Layer 5 of a small transformer language model trained on English Wikipedia (8 layers, counted from 0, width 64). Numbers have three digits each and are written without spaces.
A neuron's activation on a vector x is GELU(weights . x + bias), where the dot is the dot product.

Input weights of the MLP neurons that the questions are about. A number n stands for (n - 500) times 0.0027.
n6 (bias -0.016): 436902658450334532562538440401441495620480657483503607527530611662407527557232323661472592532177022503563342331454578569316432491737514644603490475466656573574462530440694372399645562532648400
n7 (bias -0.196): 459547767316629685299514501469202353648560317599265453693712616618360494471506451458167783363409479502635157503447424164474491651483637374419447481507606368716629537410508705721710394534515499
n10 (bias -0.144): 573500536266592519332426682530522561656764344673339754720595693603459496430472331503336566267537249500592444344496412493305579407526454300652514585391600613481717413546595436678583307637532325
n30 (bias 0.024): 728715294545400111608467427297585344595553544673439513505514380173475569503521555516316553614653572472330654374592556414535548412368592204337535859749412406674642620525718577368526488351410654
n39 (bias -0.118): 505376452462513491506443438543534677531533574433638606527631572455649430480584413556480491535666474330507451329357625446469718566517544682581260472454371466355631376422713356474541553714178578
n43 (bias -0.151): 485403888603591428141559579351246889484387549429640448681318344523626581382345503586735430688609521477367263628182448480505609265491552663535427477245372463460512580562481375465512547720623356
n57 (bias -0.213): 302312461595718554619557346490516607394365647592541474425589664549362702650089453317482498765711391761519320679398408558223504641508406476557506305668756742496550229417634346415591243465745375
n63 (bias -0.100): 851412559423666499306574405343434624473533466397361482533679555534236468846374571566556624501455567598655298589523570234685610429399562402421753277587376483518431417766395599649533450637577358
n68 (bias -0.089): 481588312372610535376437557783330278457461388682559634689527748418558416610560564358608390453389626375504497381569429640412453513563497455513539428355638616338767634444455660553544197597237595
n88 (bias -0.075): 587507610700511573376347696354443609580536456292518475532565603315597637337512541487442480433599581497586532584394572292648485486427525567485670232684371701593591653204629428178364297439446425
n115 (bias 0.033): 516342576538547631409394591471346511241309815485554533568407521603416405512347444585196334618472588546332676484458495504715696851734521764532610514335612546282289475522554529409400252638573415
n118 (bias -0.061): 496262626409643583657643460783474543460473547686513364567577672442333438501302806676381350708510474332422379613277656146595205453485488494597671396495704560599455465412553896421704644461349419
n124 (bias -0.185): 221237538393383875319229527670430424431571724243654547349454404491416491669768705783493497331545549496163502539373691404584327551597335345244320426530837629454645430345572631515503509738820585
n143 (bias -0.184): 372170397470450712387433860606618310296612179526348652519475576396671170619777587390532596441477448483225354393224435579512816661743523473728432307584645443495626652256390475600769594484209702
n168 (bias -0.143): 505361527532415395291357597609417474199696509361558485619534631793353387481340555458631553611372439322454523587413463613506522768396431547410678305469427635835369512422511578504716793555301345
n172 (bias -0.075): 724496626351315444425527632427448862326415482488350319351540460498509499558602593488544523403407483675442497494436556541268522407511646359382463567571482488670512448732645440497705602407442400
n193 (bias -0.181): 494614574442550406687412471471587465674441325543368456531381269467487530745534367386495547494456659438490564340404721711529560484525554589433620459344520526630391684543405606407537525378650451
n204 (bias -0.162): 486520648478568798468350240462368592193494363354685130745573434383453614615655667576773517541408708586592504631393351489364503360645495613402723392549447541391533337687521433276387468532642505
n205 (bias -0.151): 512339653636415724360409434428574611543264593422606379575671714565591380667318591441465582647098242188350360625226595551657600543338487577610594523519603634381407306491557505577838630424582491
n215 (bias 0.024): 408432420518486317490392378693548651471451449511625552590627657539281425514621764621561670178429621523413602537411381446598734470318357408560722466542747557716447727243548471704354399425461215
n234 (bias 0.008): 719830425409521242560458248563689440540593506666506744692423392360628660543438443523396507623653597503439405350640600583238314445452587716398147510598658420551422609506530474383425653386541727

Each question shows a token from some text and the vector x that enters the MLP there. A number n stands for (n - 500) times 0.0095.

"ations": 636469465679280671433436468287558727679676513561459583570426314504514478560487418582426456365544470577406555618741467531413471625434517489416387528345622658401520644502524447467454361459344381
The neuron with the highest activation: n10

" sur": 665560440449470592354394396542485560769531525670310428710476407529272460621357492575555528486562461487499581767514464444358519522447530647579445550478401394363466484694511619456408335410372627
The neuron with the highest activation: n63

" come": 489582432494453600409458373477562629619556525633402526758530428480268531610501527500536499497646634414383495782657407403387418557402521408459463546464616428450467524480578663518536343332174559
The neuron with the highest activation: n30

" ev": 620581501663412601551333433373624587653580481572356425716515243542228607609491555453565474440571512594311544720577441465532506566499526512412483450394526371574345536604466637395446439289451519
The neuron with the highest activation: n193

"uck": 671545387612308478438424411495760621638574695567380614510484314474350620594569530476562507495518544323402436715704431538331387529381426459540446641455553397466563491568473518380462596327365531
The neuron with the highest activation: n234

" ": 613623404592278475600377259518533493627557508573483584635570443522369428558497604591535651486532505555384538697584405452491544674265418589464384545232581440519536561631512553538447420373252395
The neuron with the highest activation: n215

"58": 606615462554294476540467447458618594595707510511436696491271448454393446612487580627372609455600516560358616583618448389389572594444416639467447580432489437364672579577494445426608407273224503
The two highest activations, in order: n30, n234

" ==\n": 655610459592344577361447359345546666677582515484533591561630343489449509399468589668535643416639497479379448709445340419426453656550394650401475506384434492399563635552603549395478479340246543
The most active neuron and its activation: n88, at about 4.3

"ens": 634546441679369432362458361386556625602694463631422623436377363424406520591528503530490475585514538622360575558693532509338415620547452550464341817408539448534540602519587474309391461401298533
The three highest activations, in order: n30, n234, n172

" is": 626536560635419596446495473438587699488660611621519501736520420525172575580435595509481530365491458552324489701452418387445407574408505510391301513470506486586468599613551515446575497322219464
The neuron with the highest activation: n172

"She": 502462467665542527529481388354647595679469615525434526566462359541274520629352545560534612427626427431299528733526404498423450538315467573423446574421637654436555592676493527420603506283256472
The neuron with the highest activation: n57

" Northern": 661437335629400512465520422631605495803599459597467547592413394515223534580415461700575603331440657627405603611582534491461445611367538468498473524376547396467530438535462520510409470356220508
The most active neuron and its activation: n215, at about 4.8

" for": 657491478628382543474414325418660699615638567511468505616482376464346536503453555623612540493568466461416557732470472559503579569359562590555351554540462408319533384562469585386589367394119485
The neuron with the highest activation: n39

" a": 589577433444330496523365357380463484721575619607412476739510431541321518620413566644546615546438315514377481746611498417506405663510471570483457549426568520363501539570449583468594453417168510
The neuron with the highest activation: n6

"==": 582543508723418525546390398363548717722507585521514422580455313535406531542420586717569561378640410543377367587442420510449562631437467630443435478262517599419531521672594479483508427382223431
The most active neuron and its activation: n43, at about 6.2

" In": 690490413622469618477433376400623619666461591594421432631547352554418498400502558602558581571434433527309564736479439530554526609419542666420440536370603470416468514531439505369543493281119549
The most active neuron and its activation: n205, at about 4.8

" one": 567558427494424518384438297494496562730659480533406505668501500534290579567485499723571667481489315531430494619652483374420505688403383517417385622436503508368638573490420582423581600442196476
The neuron with the highest activation: n7

" television": 506557349567430711450405449439470616553562536624438512634454346456342407684428426672629547454521553458434572703655410501359481640493558415432373636454672511410602534537443435459495568426118490
The most active neuron and its activation: n68, at about 3.4

"In": 626525445616467605471455391426636612674535567594431434586480336596428470408510585614556576579427383530329553721486404487560528658427535659417439489369657476412473544543426525399576452272111502
The neuron with the highest activation: n205

" of": 487616316494297550444462290386605636527674577499534438578542448454459600488363571631539549417634552641413465651649616565423442616433501516519318544335565443490496586585509521399597504377114508
The two highest activations, in order: n234, n30

" known": 572448436644472607461446396446619706566702533656397581600529477362303500509597476528539634394545641508258419739578336440374527627413457628536443451464506422381508458426536462520613505328246569
The most active neuron and its activation: n143, at about 5.4

" on": 650561381579373535346306392371646572601539520613504499596546334500349570523500607639576599566520506427428569763514502579435523587400430540505428529520594474428422516478538595417381487404068603
The three highest activations, in order: n30, n234, n215

"===": 565569467694386495543499340358570652728590527468511414548505351554428540463419568744543518444605406537388409599463466567502558677344398632419474483299497553445591519644603536520453466300172474
The two highest activations, in order: n39, n43

",": 680396408686355536484463438436600571671653469721461537597350467427375403545383495555365616529609572530419624703444516443434397671461518585390433435492504495473527566633553526398469571347148441
The most active neuron and its activation: n30, at about 6.2

" ===\n\n": 686599471560330608524450360375547735671609516479503539619648359492335476393537622648528628421618502448390431658441360441379489648494456616471362526376433491476553545596603483462468457358189512
The neuron with the highest activation: n39

"-": 623557448620377557596482433480526536670624528526393530608500456512348450494530504814508510412627399430383447671469381545467409596386435664440424581354602458497403460533605733376563533260231489
The neuron with the highest activation: n118

"Ch": 559576480637343595658490358411531570821525485527450447538460328522319567445439517539462596317516445540346572740627497498493445589372567632412295464329532494507657584540510553443597545284364497
The three highest activations, in order: n234, n30, n193

"th": 571630312667338457494498451417565496652578375703511560424403408562374507697404459597479502568614443512407514709666512423537491608420440557361419744285458356543616574542542454334454503421313569
The three highest activations, in order: n30, n234, n193

" currently": 529446441688408600457472425498618707558701594705529538655518415465207560468399593556469573487501629661356481709564315482351473557430439473499434519491496389441502467560459448521554547267252455
The two highest activations, in order: n215, n57

"ü": 651613376585442436488454511355726406620460501557497594597334385382244551594416524493432544518596464453349561706568507577307410599404479706580313677470515604477525676543504588412427437390357533
The neuron with the highest activation: n234

"E": 576622461550410508632263405503634446635541579597519406535433354512294530538357496590555643608571392488392604686568449618479480665361472725365491623420488416305416563558570450489566516241357486
The most active neuron and its activation: n234, at about 5.9

" to": 598490502523419524459397311434688686713597580609527486634590354473329477477376529617569477396554500529447628761478461546518579542380456524607346487428536451485482513486502640472472363376113499
The most active neuron and its activation: n215, at about 5.2

";\n\n": 690482443646374623447461432414461674638608510447467515599511415488391523441549578694512666389662527470386492646491306526301464699530433687473321564385462520460547491620528491458514429317213498
The neuron with the highest activation: n39

".": 645437452624420657463446398399577741536585561545549428558495346320426565551482632661520682463652472470329489663415385432380400580490378646380383588384554458378571533571603611358445550395278613
The most active neuron and its activation: n204, at about 5.1

".\n\n": 738544495626409591455451292390511687615592526531538482556544366496396486497523626722517617456652480484384397658394316459388507670536396683468389550369431497387599536576557499426469423326257561
The neuron with the highest activation: n39

" the": 635557516593336531610464360514681645683528627620493440600490407452321507520422436594511520446445522551406422761538424429409461631428429606609456491467469509360539452609548565399554540347084480
The neuron with the highest activation: n118